Layer 10 of a small transformer language model trained on English Wikipedia (15 layers, counted from 0, width 64).
A neuron's activation on a vector x is SiLU(gate . x) times (in . x), where the dot is the dot product.

Input weights of the MLP neurons that the questions are about. A number n stands for (n - 128) times 0.0029.
n3 gate: 92, 123, 144, 136, 52, 108, 146, 146, 153, 147, 104, 157, 107, 88, 147, 112, 146, 127, 107, 119, 167, 125, 136, 149, 166, 149, 105, 110, 183, 99, 142, 96, 107, 146, 158, 140, 124, 111, 125, 114, 99, 121, 138, 192, 169, 243, 95, 96, 159, 138, 186, 79, 88, 100, 88, 129, 125, 128, 95, 139, 79, 91, 224, 110
n12 gate: 133, 104, 129, 115, 126, 71, 86, 165, 106, 93, 103, 71, 162, 95, 118, 86, 127, 175, 191, 158, 125, 91, 129, 109, 166, 97, 129, 88, 152, 140, 62, 154, 113, 124, 127, 112, 115, 175, 103, 95, 132, 125, 108, 158, 131, 146, 127, 159, 88, 155, 166, 102, 71, 133, 111, 139, 110, 145, 133, 139, 151, 202, 107, 138
n34 gate: 136, 161, 103, 175, 163, 157, 117, 164, 198, 176, 105, 169, 186, 169, 99, 100, 109, 132, 131, 186, 115, 101, 98, 146, 159, 145, 139, 159, 158, 149, 171, 113, 109, 152, 122, 86, 61, 96, 97, 84, 156, 107, 175, 148, 92, 183, 124, 84, 147, 176, 184, 104, 136, 173, 93, 62, 145, 100, 51, 137, 161, 115, 135, 113
n48 gate: 176, 178, 221, 148, 176, 169, 126, 110, 135, 188, 147, 130, 144, 106, 85, 179, 136, 115, 97, 191, 89, 105, 102, 157, 109, 120, 182, 79, 87, 100, 95, 144, 106, 161, 138, 166, 182, 80, 146, 134, 142, 145, 112, 133, 125, 156, 98, 133, 77, 93, 75, 127, 116, 150, 97, 139, 196, 164, 136, 103, 123, 149, 162, 113
n57 gate: 143, 166, 137, 126, 145, 96, 168, 88, 154, 114, 174, 114, 159, 195, 171, 110, 119, 115, 96, 122, 145, 123, 29, 68, 71, 143, 147, 104, 101, 73, 137, 101, 115, 132, 120, 176, 165, 125, 131, 125, 90, 140, 68, 100, 163, 161, 107, 98, 106, 59, 160, 160, 112, 125, 119, 147, 130, 112, 77, 125, 105, 116, 137, 156
n93 gate: 142, 149, 148, 170, 129, 124, 133, 173, 146, 131, 138, 99, 147, 143, 158, 101, 129, 177, 185, 171, 130, 114, 119, 155, 167, 146, 134, 123, 145, 110, 159, 123, 132, 119, 143, 134, 139, 63, 175, 190, 161, 148, 142, 120, 146, 82, 158, 163, 156, 167, 86, 139, 119, 174, 158, 102, 149, 75, 213, 182, 93, 183, 126, 131
n112 gate: 130, 105, 169, 172, 145, 114, 136, 119, 143, 183, 145, 138, 104, 86, 127, 99, 16, 97, 65, 140, 110, 133, 116, 168, 130, 85, 167, 155, 102, 105, 132, 129, 54, 116, 177, 111, 178, 138, 187, 153, 123, 122, 113, 126, 164, 98, 136, 57, 130, 162, 114, 94, 137, 142, 130, 142, 164, 135, 127, 121, 119, 135, 96, 87
n118 gate: 70, 106, 177, 168, 135, 71, 83, 145, 145, 70, 72, 175, 105, 159, 95, 204, 104, 118, 182, 152, 178, 99, 174, 156, 116, 113, 130, 101, 152, 67, 106, 158, 146, 139, 109, 111, 160, 124, 126, 120, 159, 173, 148, 150, 141, 135, 116, 83, 130, 150, 113, 127, 85, 156, 137, 51, 130, 126, 135, 195, 154, 131, 129, 100
n120 gate: 187, 57, 166, 136, 78, 100, 67, 111, 108, 115, 116, 117, 79, 131, 98, 175, 113, 121, 56, 146, 129, 201, 116, 114, 136, 153, 164, 105, 100, 166, 107, 89, 143, 131, 83, 166, 143, 119, 115, 131, 147, 139, 142, 131, 122, 111, 88, 53, 189, 186, 151, 136, 126, 182, 65, 133, 151, 113, 95, 78, 118, 25, 118, 101
n124 gate: 175, 70, 188, 125, 119, 90, 92, 178, 57, 155, 111, 111, 125, 118, 171, 132, 84, 147, 116, 158, 142, 140, 60, 119, 185, 106, 122, 138, 124, 148, 80, 128, 135, 160, 107, 84, 171, 65, 92, 146, 160, 103, 118, 163, 57, 96, 96, 149, 150, 125, 140, 175, 88, 250, 126, 66, 102, 127, 147, 144, 114, 151, 86, 146
n128 gate: 119, 115, 138, 166, 80, 183, 110, 127, 119, 82, 137, 136, 98, 116, 142, 126, 171, 137, 123, 174, 146, 170, 142, 188, 65, 240, 87, 164, 70, 89, 122, 151, 143, 196, 118, 131, 92, 59, 191, 97, 155, 115, 194, 162, 139, 96, 173, 82, 141, 145, 157, 130, 88, 192, 121, 75, 129, 155, 114, 125, 126, 123, 141, 58
n136 gate: 115, 172, 176, 145, 132, 148, 118, 10, 164, 91, 133, 163, 181, 104, 118, 138, 107, 117, 131, 97, 97, 67, 145, 109, 149, 123, 145, 124, 138, 146, 96, 95, 113, 136, 104, 103, 88, 138, 131, 102, 136, 153, 137, 118, 104, 85, 134, 67, 101, 62, 86, 145, 102, 98, 99, 152, 145, 172, 107, 159, 137, 114, 159, 114
n137 gate: 169, 140, 108, 165, 104, 129, 149, 134, 125, 76, 118, 129, 155, 192, 138, 152, 83, 107, 174, 91, 111, 101, 72, 103, 105, 133, 200, 90, 124, 134, 155, 73, 90, 139, 115, 87, 154, 80, 123, 137, 154, 139, 107, 164, 130, 181, 76, 157, 86, 139, 123, 141, 134, 93, 143, 115, 136, 133, 93, 139, 155, 87, 83, 109
n155 gate: 154, 177, 111, 149, 104, 152, 152, 66, 177, 178, 67, 135, 169, 89, 120, 84, 64, 118, 151, 134, 123, 144, 147, 118, 112, 103, 120, 78, 136, 133, 141, 91, 180, 122, 165, 129, 152, 127, 138, 136, 133, 149, 70, 112, 159, 98, 129, 94, 125, 74, 56, 117, 104, 88, 102, 126, 171, 91, 116, 42, 98, 161, 142, 99
n3 in: 149, 93, 136, 119, 123, 122, 107, 151, 127, 86, 181, 130, 132, 139, 129, 135, 109, 105, 121, 149, 127, 132, 117, 146, 105, 97, 134, 119, 174, 130, 152, 122, 133, 109, 157, 142, 187, 110, 157, 143, 92, 129, 173, 166, 130, 140, 151, 160, 134, 137, 132, 59, 182, 204, 96, 109, 135, 97, 78, 131, 180, 143, 146, 97
n12 in: 116, 104, 108, 97, 94, 139, 114, 97, 143, 83, 129, 119, 149, 132, 113, 184, 124, 105, 130, 94, 129, 148, 84, 104, 107, 100, 143, 161, 116, 112, 103, 126, 120, 106, 115, 125, 104, 93, 166, 206, 109, 132, 100, 162, 123, 94, 124, 142, 153, 142, 95, 94, 130, 163, 165, 148, 71, 151, 119, 140, 100, 144, 52, 107
n34 in: 129, 88, 74, 125, 98, 133, 85, 156, 82, 116, 115, 129, 131, 142, 153, 123, 147, 122, 140, 114, 98, 94, 125, 140, 99, 141, 89, 126, 110, 132, 107, 126, 127, 59, 116, 109, 173, 170, 164, 114, 182, 126, 117, 102, 131, 88, 135, 75, 89, 144, 142, 127, 135, 165, 105, 189, 126, 155, 182, 148, 178, 126, 104, 158
n48 in: 123, 189, 149, 124, 141, 171, 169, 116, 116, 159, 141, 98, 131, 98, 94, 109, 116, 110, 114, 185, 107, 114, 129, 154, 134, 137, 163, 78, 141, 154, 66, 150, 95, 145, 112, 141, 159, 113, 78, 85, 151, 102, 120, 133, 162, 144, 169, 156, 137, 82, 131, 152, 107, 126, 90, 182, 166, 187, 145, 114, 123, 178, 121, 105
n57 in: 145, 116, 156, 156, 73, 94, 93, 183, 134, 117, 114, 120, 151, 135, 90, 136, 122, 109, 43, 94, 110, 115, 153, 160, 109, 139, 131, 100, 91, 146, 122, 99, 112, 138, 157, 81, 108, 163, 130, 160, 125, 100, 195, 113, 136, 115, 150, 151, 125, 156, 81, 113, 137, 126, 127, 123, 156, 166, 162, 138, 122, 124, 111, 129
n93 in: 115, 146, 90, 154, 154, 94, 89, 105, 108, 104, 155, 153, 113, 199, 91, 156, 92, 109, 140, 112, 122, 170, 161, 100, 133, 110, 133, 103, 122, 118, 126, 111, 108, 130, 122, 139, 108, 160, 159, 145, 89, 149, 103, 47, 52, 142, 90, 123, 150, 114, 157, 141, 137, 146, 104, 146, 119, 111, 127, 124, 116, 134, 119, 140
n112 in: 106, 136, 120, 107, 123, 179, 100, 178, 160, 142, 96, 145, 102, 89, 120, 136, 100, 137, 163, 144, 123, 121, 150, 81, 119, 158, 156, 64, 104, 162, 111, 105, 119, 157, 133, 111, 131, 102, 85, 166, 107, 101, 112, 120, 170, 87, 151, 107, 144, 112, 72, 106, 137, 111, 103, 128, 79, 158, 117, 135, 175, 183, 164, 155
n118 in: 107, 180, 126, 148, 166, 79, 138, 141, 83, 83, 128, 128, 113, 158, 127, 165, 95, 128, 122, 159, 156, 122, 157, 85, 99, 152, 135, 87, 172, 119, 136, 106, 136, 134, 128, 61, 194, 115, 116, 61, 116, 145, 150, 136, 148, 127, 138, 129, 155, 154, 81, 176, 121, 161, 162, 143, 80, 111, 160, 168, 113, 149, 96, 126
n120 in: 150, 132, 88, 111, 161, 175, 112, 52, 127, 134, 93, 121, 143, 103, 153, 73, 160, 184, 143, 122, 122, 132, 127, 135, 117, 115, 106, 178, 154, 94, 128, 164, 129, 117, 137, 111, 111, 113, 186, 133, 67, 171, 129, 154, 192, 164, 147, 127, 122, 102, 123, 99, 136, 136, 176, 143, 101, 95, 130, 168, 156, 138, 148, 93
n124 in: 105, 88, 153, 140, 136, 122, 131, 128, 123, 123, 127, 76, 143, 91, 115, 176, 90, 107, 86, 167, 109, 120, 168, 185, 168, 114, 161, 141, 119, 164, 115, 111, 151, 103, 172, 146, 119, 148, 148, 172, 72, 108, 129, 129, 131, 183, 99, 136, 160, 145, 183, 125, 106, 97, 55, 66, 151, 90, 103, 166, 132, 94, 139, 147
n128 in: 157, 96, 157, 159, 118, 169, 140, 162, 83, 154, 117, 124, 103, 144, 111, 97, 103, 148, 106, 99, 166, 119, 135, 150, 88, 177, 144, 140, 107, 125, 74, 75, 142, 145, 153, 91, 131, 124, 149, 83, 98, 83, 94, 124, 137, 88, 115, 173, 160, 160, 66, 165, 68, 157, 128, 105, 128, 110, 111, 100, 96, 91, 119, 144
n136 in: 134, 99, 126, 145, 127, 168, 92, 143, 106, 149, 139, 157, 120, 68, 104, 122, 143, 142, 158, 137, 163, 112, 121, 156, 106, 141, 96, 136, 142, 152, 207, 88, 97, 146, 188, 145, 150, 96, 141, 206, 126, 89, 146, 86, 112, 117, 143, 120, 156, 122, 109, 129, 145, 95, 168, 158, 66, 130, 99, 127, 107, 126, 81, 143
n137 in: 127, 121, 84, 149, 122, 125, 189, 132, 125, 106, 143, 136, 103, 147, 138, 140, 137, 113, 140, 101, 121, 129, 83, 63, 102, 133, 172, 137, 130, 117, 166, 118, 129, 142, 165, 81, 140, 100, 95, 114, 117, 134, 117, 150, 139, 137, 102, 140, 156, 131, 118, 122, 166, 118, 185, 135, 119, 133, 127, 136, 105, 111, 75, 80
n155 in: 121, 117, 117, 120, 143, 116, 108, 144, 102, 98, 131, 105, 111, 114, 152, 116, 137, 143, 87, 120, 109, 158, 108, 115, 141, 117, 116, 136, 82, 143, 122, 121, 122, 190, 80, 135, 156, 115, 131, 162, 187, 137, 172, 139, 31, 128, 106, 181, 87, 138, 139, 132, 128, 106, 192, 153, 109, 151, 148, 97, 118, 172, 118, 175

Each question shows a token from some text and the vector x that enters the MLP there. A number n stands for (n - 128) times 0.05.

"low": 106, 145, 144, 116, 113, 106, 140, 136, 125, 117, 144, 124, 123, 115, 87, 169, 144, 112, 153, 88, 129, 145, 149, 149, 166, 129, 111, 105, 204, 128, 83, 153, 98, 106, 119, 127, 103, 159, 112, 114, 88, 121, 150, 105, 139, 126, 133, 153, 154, 184, 116, 123, 152, 121, 171, 130, 73, 135, 138, 106, 125, 107, 115, 133
Which neuron lights up most? n12

"–1": 120, 134, 167, 126, 143, 132, 124, 124, 171, 104, 115, 105, 109, 120, 126, 119, 131, 87, 126, 102, 183, 122, 127, 103, 158, 87, 119, 120, 113, 112, 146, 133, 135, 107, 104, 74, 136, 127, 160, 142, 113, 159, 177, 121, 132, 131, 156, 138, 140, 175, 142, 126, 174, 117, 108, 139, 104, 153, 78, 170, 131, 93, 98, 137
The three highest activations, in order: n118, n48, n128

"ade": 118, 163, 133, 104, 116, 115, 104, 127, 148, 145, 130, 130, 133, 139, 93, 166, 144, 131, 161, 116, 176, 151, 131, 100, 173, 98, 127, 128, 190, 129, 150, 125, 158, 117, 115, 76, 114, 152, 92, 111, 107, 79, 135, 144, 136, 119, 148, 101, 151, 151, 139, 146, 99, 105, 123, 119, 133, 145, 114, 177, 97, 134, 103, 143
Which neuron lights up most? n118

"at": 124, 159, 86, 124, 96, 96, 140, 153, 98, 113, 93, 116, 146, 141, 115, 94, 166, 161, 140, 111, 144, 107, 180, 76, 106, 113, 135, 139, 152, 120, 171, 165, 173, 128, 185, 189, 122, 119, 123, 125, 128, 95, 147, 103, 112, 109, 109, 122, 130, 110, 128, 130, 138, 119, 146, 109, 126, 152, 125, 160, 112, 140, 137, 126
The most active neuron and its activation: n48, at about 0.27

"ct": 113, 122, 91, 109, 109, 100, 168, 128, 127, 139, 103, 100, 107, 132, 168, 124, 147, 136, 124, 138, 122, 102, 183, 121, 125, 129, 110, 101, 197, 93, 126, 139, 148, 138, 133, 185, 139, 126, 83, 148, 137, 119, 128, 97, 149, 112, 123, 123, 126, 100, 129, 117, 139, 82, 155, 155, 111, 140, 143, 142, 93, 171, 122, 152
The most active neuron and its activation: n128, at about 0.4

"spect": 178, 146, 115, 101, 137, 129, 95, 123, 84, 116, 154, 110, 69, 144, 152, 86, 119, 142, 106, 119, 114, 106, 168, 128, 116, 113, 85, 124, 190, 102, 123, 133, 142, 106, 137, 119, 129, 126, 109, 125, 147, 117, 150, 152, 123, 149, 163, 156, 144, 114, 146, 119, 158, 104, 157, 125, 126, 116, 126, 149, 104, 159, 79, 124
The three highest activations, in order: n112, n128, n57

" ": 110, 137, 138, 74, 129, 106, 132, 135, 113, 136, 144, 116, 145, 135, 112, 121, 140, 145, 132, 117, 104, 211, 112, 104, 108, 87, 119, 133, 115, 145, 127, 139, 202, 150, 109, 122, 128, 125, 90, 138, 127, 131, 125, 132, 135, 115, 122, 105, 125, 151, 143, 133, 158, 123, 100, 119, 147, 138, 172, 123, 110, 111, 136, 177
The most active neuron and its activation: n136, at about 0.41

" the": 98, 129, 113, 118, 126, 189, 109, 100, 146, 151, 137, 133, 139, 126, 73, 89, 150, 87, 94, 87, 111, 149, 141, 137, 145, 120, 126, 114, 153, 122, 156, 113, 176, 126, 114, 159, 151, 151, 105, 132, 105, 119, 106, 125, 136, 131, 113, 118, 138, 150, 123, 71, 123, 153, 129, 154, 132, 140, 98, 126, 115, 140, 117, 129
The three highest activations, in order: n3, n118, n120

"'": 119, 120, 144, 98, 96, 145, 147, 97, 132, 130, 137, 167, 101, 123, 132, 77, 185, 130, 110, 148, 131, 142, 147, 117, 174, 80, 135, 174, 188, 162, 100, 138, 132, 126, 128, 130, 112, 141, 132, 137, 113, 94, 110, 107, 117, 136, 118, 118, 160, 163, 129, 126, 157, 132, 92, 107, 170, 136, 118, 145, 116, 176, 125, 148
Which neuron lights up most? n118

"ation": 124, 120, 113, 102, 118, 149, 139, 138, 141, 142, 131, 146, 130, 176, 162, 130, 134, 145, 160, 126, 127, 119, 179, 111, 111, 101, 152, 136, 189, 114, 132, 144, 158, 103, 92, 108, 116, 124, 91, 139, 105, 50, 118, 119, 124, 134, 144, 99, 146, 142, 129, 120, 162, 96, 151, 167, 123, 112, 119, 126, 107, 106, 139, 124
The two highest activations, in order: n124, n57

" A": 136, 132, 115, 85, 127, 156, 109, 89, 117, 132, 109, 135, 95, 122, 99, 143, 164, 133, 146, 169, 139, 168, 96, 127, 122, 111, 110, 138, 110, 111, 153, 138, 207, 154, 123, 143, 128, 138, 145, 129, 114, 76, 144, 108, 118, 139, 117, 122, 148, 146, 110, 99, 138, 152, 155, 144, 123, 159, 139, 105, 108, 130, 91, 143
Which neuron lights up most? n120

"c": 104, 134, 150, 122, 127, 152, 194, 128, 98, 102, 171, 136, 129, 114, 160, 113, 150, 134, 108, 135, 168, 93, 107, 97, 139, 176, 113, 139, 146, 99, 119, 132, 170, 158, 115, 145, 149, 159, 123, 166, 124, 123, 120, 116, 117, 104, 131, 124, 149, 125, 96, 148, 178, 131, 168, 102, 155, 146, 150, 99, 127, 104, 128, 137
The most active neuron and its activation: n128, at about 0.31

"#": 109, 141, 144, 94, 115, 167, 143, 120, 121, 96, 108, 129, 120, 146, 144, 141, 110, 90, 168, 134, 173, 93, 131, 112, 133, 116, 144, 140, 112, 142, 143, 125, 181, 102, 91, 87, 110, 146, 179, 135, 114, 134, 174, 144, 106, 128, 127, 130, 120, 137, 161, 153, 161, 100, 150, 156, 124, 112, 104, 177, 126, 114, 112, 129
The two highest activations, in order: n137, n118

"lan": 132, 147, 111, 106, 127, 93, 144, 128, 133, 150, 165, 125, 73, 88, 86, 151, 118, 138, 111, 115, 184, 132, 122, 153, 148, 121, 108, 169, 154, 124, 164, 134, 133, 133, 133, 133, 125, 117, 79, 93, 126, 168, 149, 134, 119, 117, 129, 167, 175, 109, 130, 150, 153, 84, 131, 132, 111, 126, 119, 87, 124, 107, 139, 146
Which neuron lights up most? n34

" on": 118, 158, 152, 135, 131, 121, 103, 144, 124, 118, 144, 132, 129, 126, 92, 137, 137, 71, 164, 116, 117, 134, 139, 62, 153, 106, 99, 117, 121, 165, 152, 127, 101, 134, 106, 129, 148, 124, 82, 131, 119, 120, 190, 123, 123, 106, 150, 88, 129, 163, 127, 76, 164, 126, 135, 138, 131, 128, 106, 148, 121, 120, 100, 148
Which neuron lights up most? n128

"ized": 145, 113, 94, 87, 117, 128, 136, 94, 146, 126, 148, 107, 81, 163, 97, 122, 107, 124, 157, 113, 125, 151, 151, 100, 136, 121, 116, 123, 165, 132, 148, 145, 98, 126, 90, 133, 100, 146, 119, 105, 131, 74, 174, 110, 154, 114, 180, 62, 150, 148, 125, 116, 167, 97, 134, 161, 105, 129, 130, 124, 143, 125, 117, 125
The most active neuron and its activation: n124, at about 0.26

" an": 103, 149, 118, 96, 113, 137, 149, 127, 143, 150, 177, 131, 141, 104, 63, 125, 117, 110, 105, 153, 142, 147, 118, 140, 138, 107, 111, 138, 163, 93, 177, 118, 179, 145, 150, 189, 114, 111, 127, 133, 140, 105, 128, 116, 106, 113, 125, 113, 149, 124, 156, 101, 151, 127, 115, 177, 138, 116, 102, 127, 108, 126, 143, 105
Which neuron lights up most? n3

" and": 133, 163, 126, 122, 112, 121, 124, 98, 140, 112, 138, 102, 163, 157, 87, 114, 126, 83, 97, 164, 110, 119, 195, 124, 160, 95, 155, 104, 145, 96, 110, 152, 123, 110, 117, 119, 132, 169, 123, 136, 126, 98, 142, 107, 100, 134, 128, 116, 124, 73, 97, 109, 170, 134, 102, 157, 140, 134, 120, 134, 126, 128, 135, 146
The most active neuron and its activation: n48, at about 2

" H": 127, 96, 133, 108, 109, 161, 131, 98, 66, 115, 134, 124, 111, 125, 122, 111, 142, 135, 73, 157, 112, 174, 104, 113, 127, 135, 133, 146, 101, 152, 116, 134, 214, 130, 160, 116, 117, 154, 94, 149, 91, 110, 157, 136, 120, 127, 122, 120, 122, 109, 128, 138, 130, 105, 150, 162, 125, 150, 138, 159, 133, 111, 136, 125
Which neuron lights up most? n120

"ed": 133, 143, 82, 122, 134, 113, 159, 96, 141, 124, 165, 106, 154, 143, 107, 123, 116, 141, 134, 153, 140, 151, 169, 135, 168, 128, 135, 132, 160, 107, 98, 148, 103, 163, 119, 133, 113, 162, 108, 100, 137, 80, 172, 101, 119, 96, 174, 74, 125, 141, 111, 112, 181, 99, 89, 130, 109, 118, 115, 114, 121, 139, 117, 120
The most active neuron and its activation: n137, at about 0.16

" November": 157, 147, 118, 180, 153, 115, 90, 96, 134, 108, 150, 111, 154, 130, 157, 119, 123, 123, 106, 94, 81, 136, 175, 122, 139, 107, 136, 129, 150, 105, 112, 158, 147, 129, 82, 133, 166, 146, 132, 121, 139, 136, 143, 100, 94, 109, 128, 154, 103, 128, 131, 151, 173, 129, 120, 160, 111, 104, 120, 183, 96, 173, 111, 141
The most active neuron and its activation: n93, at about 1

"ly": 127, 148, 118, 156, 125, 115, 162, 141, 123, 122, 154, 87, 129, 106, 109, 116, 102, 136, 144, 86, 88, 120, 148, 125, 132, 91, 100, 109, 144, 77, 103, 160, 120, 116, 101, 135, 137, 177, 140, 146, 160, 68, 130, 130, 135, 156, 138, 114, 163, 96, 97, 114, 120, 128, 119, 177, 126, 116, 103, 139, 127, 139, 123, 172
Which neuron lights up most? n137

" a": 119, 151, 112, 104, 123, 119, 113, 101, 143, 152, 112, 135, 147, 97, 92, 137, 142, 103, 124, 144, 97, 132, 88, 111, 126, 98, 111, 109, 136, 77, 134, 107, 187, 120, 117, 144, 158, 114, 139, 125, 94, 66, 144, 126, 122, 133, 104, 107, 136, 173, 113, 102, 132, 119, 126, 185, 129, 136, 130, 107, 114, 158, 119, 155
The three highest activations, in order: n155, n48, n128

" in": 129, 166, 109, 77, 128, 106, 119, 127, 105, 139, 162, 114, 121, 116, 89, 123, 144, 62, 138, 147, 90, 164, 138, 99, 139, 116, 130, 134, 130, 138, 137, 144, 100, 111, 114, 150, 151, 122, 109, 157, 108, 94, 153, 95, 117, 124, 153, 117, 112, 134, 140, 116, 152, 134, 114, 133, 152, 115, 134, 159, 97, 148, 98, 90
The two highest activations, in order: n128, n48

"est": 100, 150, 73, 118, 82, 128, 141, 112, 134, 107, 134, 93, 107, 142, 90, 93, 85, 122, 105, 121, 155, 131, 140, 108, 127, 101, 93, 126, 176, 125, 152, 166, 164, 101, 174, 152, 131, 103, 122, 124, 94, 71, 120, 99, 151, 115, 125, 112, 141, 128, 154, 97, 127, 121, 130, 110, 115, 140, 143, 111, 124, 137, 139, 106
Which neuron lights up most? n3

"e": 141, 138, 98, 121, 130, 194, 146, 159, 117, 170, 120, 136, 112, 141, 115, 162, 116, 158, 87, 141, 153, 122, 124, 87, 153, 94, 83, 89, 117, 112, 137, 138, 117, 136, 124, 152, 109, 140, 126, 125, 93, 109, 137, 115, 101, 104, 156, 119, 158, 94, 139, 134, 124, 115, 123, 141, 118, 111, 198, 124, 143, 103, 99, 160
Which neuron lights up most? n3

"age": 122, 144, 120, 156, 117, 103, 130, 126, 143, 99, 126, 114, 116, 146, 128, 132, 146, 122, 117, 119, 165, 125, 167, 115, 126, 90, 151, 127, 211, 154, 186, 143, 127, 83, 98, 146, 119, 121, 88, 134, 104, 60, 118, 121, 139, 124, 125, 104, 137, 122, 141, 111, 139, 114, 125, 149, 126, 154, 138, 145, 119, 132, 120, 168
The most active neuron and its activation: n128, at about 0.29

"\n": 107, 110, 117, 150, 108, 152, 134, 110, 98, 137, 169, 122, 191, 127, 160, 113, 102, 87, 134, 137, 104, 130, 102, 169, 130, 112, 161, 89, 125, 145, 102, 163, 146, 138, 150, 118, 132, 120, 140, 128, 133, 133, 160, 91, 117, 148, 122, 164, 153, 104, 101, 104, 172, 121, 143, 164, 109, 142, 172, 144, 94, 128, 101, 141
The two highest activations, in order: n48, n93

"fin": 143, 117, 116, 106, 159, 142, 169, 135, 113, 84, 161, 108, 149, 138, 96, 111, 125, 87, 160, 101, 119, 113, 129, 159, 115, 128, 123, 165, 181, 151, 114, 170, 126, 127, 144, 112, 147, 129, 126, 142, 85, 99, 97, 140, 130, 113, 165, 135, 157, 103, 144, 128, 170, 98, 146, 182, 103, 131, 144, 125, 131, 133, 114, 112
The most active neuron and its activation: n155, at about 0.19

"red": 126, 127, 121, 98, 142, 103, 120, 136, 133, 118, 148, 119, 122, 113, 113, 111, 158, 125, 158, 119, 165, 153, 119, 120, 123, 100, 106, 105, 187, 120, 113, 137, 95, 114, 127, 129, 107, 162, 88, 121, 109, 50, 184, 135, 140, 137, 149, 112, 100, 159, 106, 94, 139, 99, 108, 141, 141, 131, 141, 144, 139, 153, 128, 118
Which neuron lights up most? n3

" him": 120, 151, 148, 89, 134, 133, 118, 92, 143, 97, 131, 111, 159, 116, 130, 110, 148, 147, 127, 112, 116, 110, 134, 105, 121, 81, 90, 128, 177, 138, 139, 142, 128, 101, 89, 139, 147, 161, 89, 114, 95, 60, 140, 106, 146, 118, 124, 115, 129, 146, 143, 111, 103, 118, 67, 159, 120, 106, 147, 150, 126, 109, 112, 131
Which neuron lights up most? n137

"jo": 151, 148, 126, 174, 124, 145, 159, 130, 142, 131, 118, 144, 150, 121, 84, 97, 157, 98, 62, 142, 116, 134, 147, 112, 149, 134, 110, 119, 136, 151, 92, 128, 163, 150, 114, 138, 103, 124, 111, 111, 82, 81, 119, 156, 137, 105, 122, 153, 150, 129, 124, 139, 193, 81, 125, 173, 114, 139, 116, 148, 114, 123, 137, 123
Which neuron lights up most? n93

" city": 141, 125, 142, 126, 113, 157, 98, 112, 175, 133, 148, 118, 150, 134, 107, 111, 134, 134, 130, 132, 111, 137, 159, 110, 135, 102, 137, 164, 205, 120, 141, 107, 179, 116, 114, 58, 107, 137, 99, 131, 125, 83, 108, 123, 132, 117, 144, 111, 149, 148, 119, 121, 141, 113, 169, 131, 148, 103, 112, 152, 92, 136, 106, 130
Which neuron lights up most? n136

" than": 111, 161, 118, 89, 118, 135, 118, 104, 85, 131, 135, 123, 99, 73, 80, 155, 99, 101, 145, 97, 120, 125, 149, 97, 124, 94, 126, 123, 141, 130, 165, 157, 109, 96, 137, 180, 135, 158, 85, 121, 127, 127, 125, 167, 150, 125, 111, 90, 134, 85, 112, 118, 148, 107, 139, 148, 137, 138, 111, 135, 144, 92, 135, 153
Which neuron lights up most? n136

" ch": 119, 109, 137, 133, 114, 96, 169, 125, 139, 115, 135, 111, 104, 117, 133, 127, 152, 111, 90, 148, 109, 139, 152, 87, 128, 104, 137, 123, 128, 103, 116, 115, 186, 134, 137, 128, 154, 140, 76, 162, 76, 103, 183, 114, 167, 165, 110, 134, 115, 115, 135, 126, 101, 120, 104, 178, 123, 145, 169, 111, 119, 161, 118, 146
The most active neuron and its activation: n57, at about 0.7

"ity": 141, 115, 130, 121, 120, 115, 120, 111, 143, 118, 142, 118, 129, 168, 116, 110, 124, 127, 151, 106, 128, 141, 172, 112, 157, 86, 140, 156, 204, 144, 133, 115, 131, 116, 65, 100, 111, 141, 59, 134, 112, 70, 134, 120, 142, 107, 150, 93, 149, 146, 130, 122, 151, 128, 143, 162, 121, 109, 123, 138, 124, 124, 132, 147
The most active neuron and its activation: n155, at about 0.2

"L": 89, 135, 90, 114, 136, 181, 127, 80, 101, 99, 99, 111, 110, 153, 144, 128, 132, 101, 77, 99, 146, 115, 128, 115, 156, 112, 107, 156, 119, 128, 108, 131, 187, 156, 134, 83, 133, 133, 87, 144, 134, 124, 117, 122, 115, 166, 125, 105, 131, 119, 129, 123, 133, 138, 117, 175, 139, 129, 91, 113, 107, 138, 108, 155
The two highest activations, in order: n155, n112

"he": 128, 160, 137, 117, 117, 117, 142, 103, 96, 103, 132, 118, 144, 141, 107, 137, 131, 137, 125, 98, 108, 131, 128, 108, 152, 101, 108, 96, 119, 127, 99, 124, 178, 166, 102, 99, 115, 158, 106, 152, 68, 69, 115, 94, 71, 138, 107, 156, 129, 126, 160, 134, 111, 121, 110, 137, 98, 135, 123, 139, 146, 149, 163, 112
Which neuron lights up most? n124

"u": 145, 153, 92, 112, 163, 149, 133, 149, 110, 93, 151, 131, 124, 104, 128, 163, 132, 146, 96, 134, 116, 166, 149, 78, 103, 116, 131, 129, 85, 88, 118, 178, 150, 100, 100, 130, 122, 100, 133, 111, 69, 115, 126, 103, 103, 143, 129, 137, 137, 81, 134, 125, 165, 132, 155, 123, 97, 116, 173, 118, 160, 137, 148, 130
The three highest activations, in order: n136, n124, n34

" School": 137, 163, 131, 137, 123, 151, 112, 99, 127, 132, 150, 124, 103, 132, 106, 118, 111, 146, 145, 96, 98, 157, 142, 112, 157, 88, 136, 122, 165, 142, 131, 97, 196, 124, 129, 86, 100, 134, 87, 126, 127, 84, 114, 133, 141, 149, 152, 124, 128, 150, 143, 124, 113, 108, 150, 115, 150, 118, 130, 166, 86, 140, 83, 152
Which neuron lights up most? n137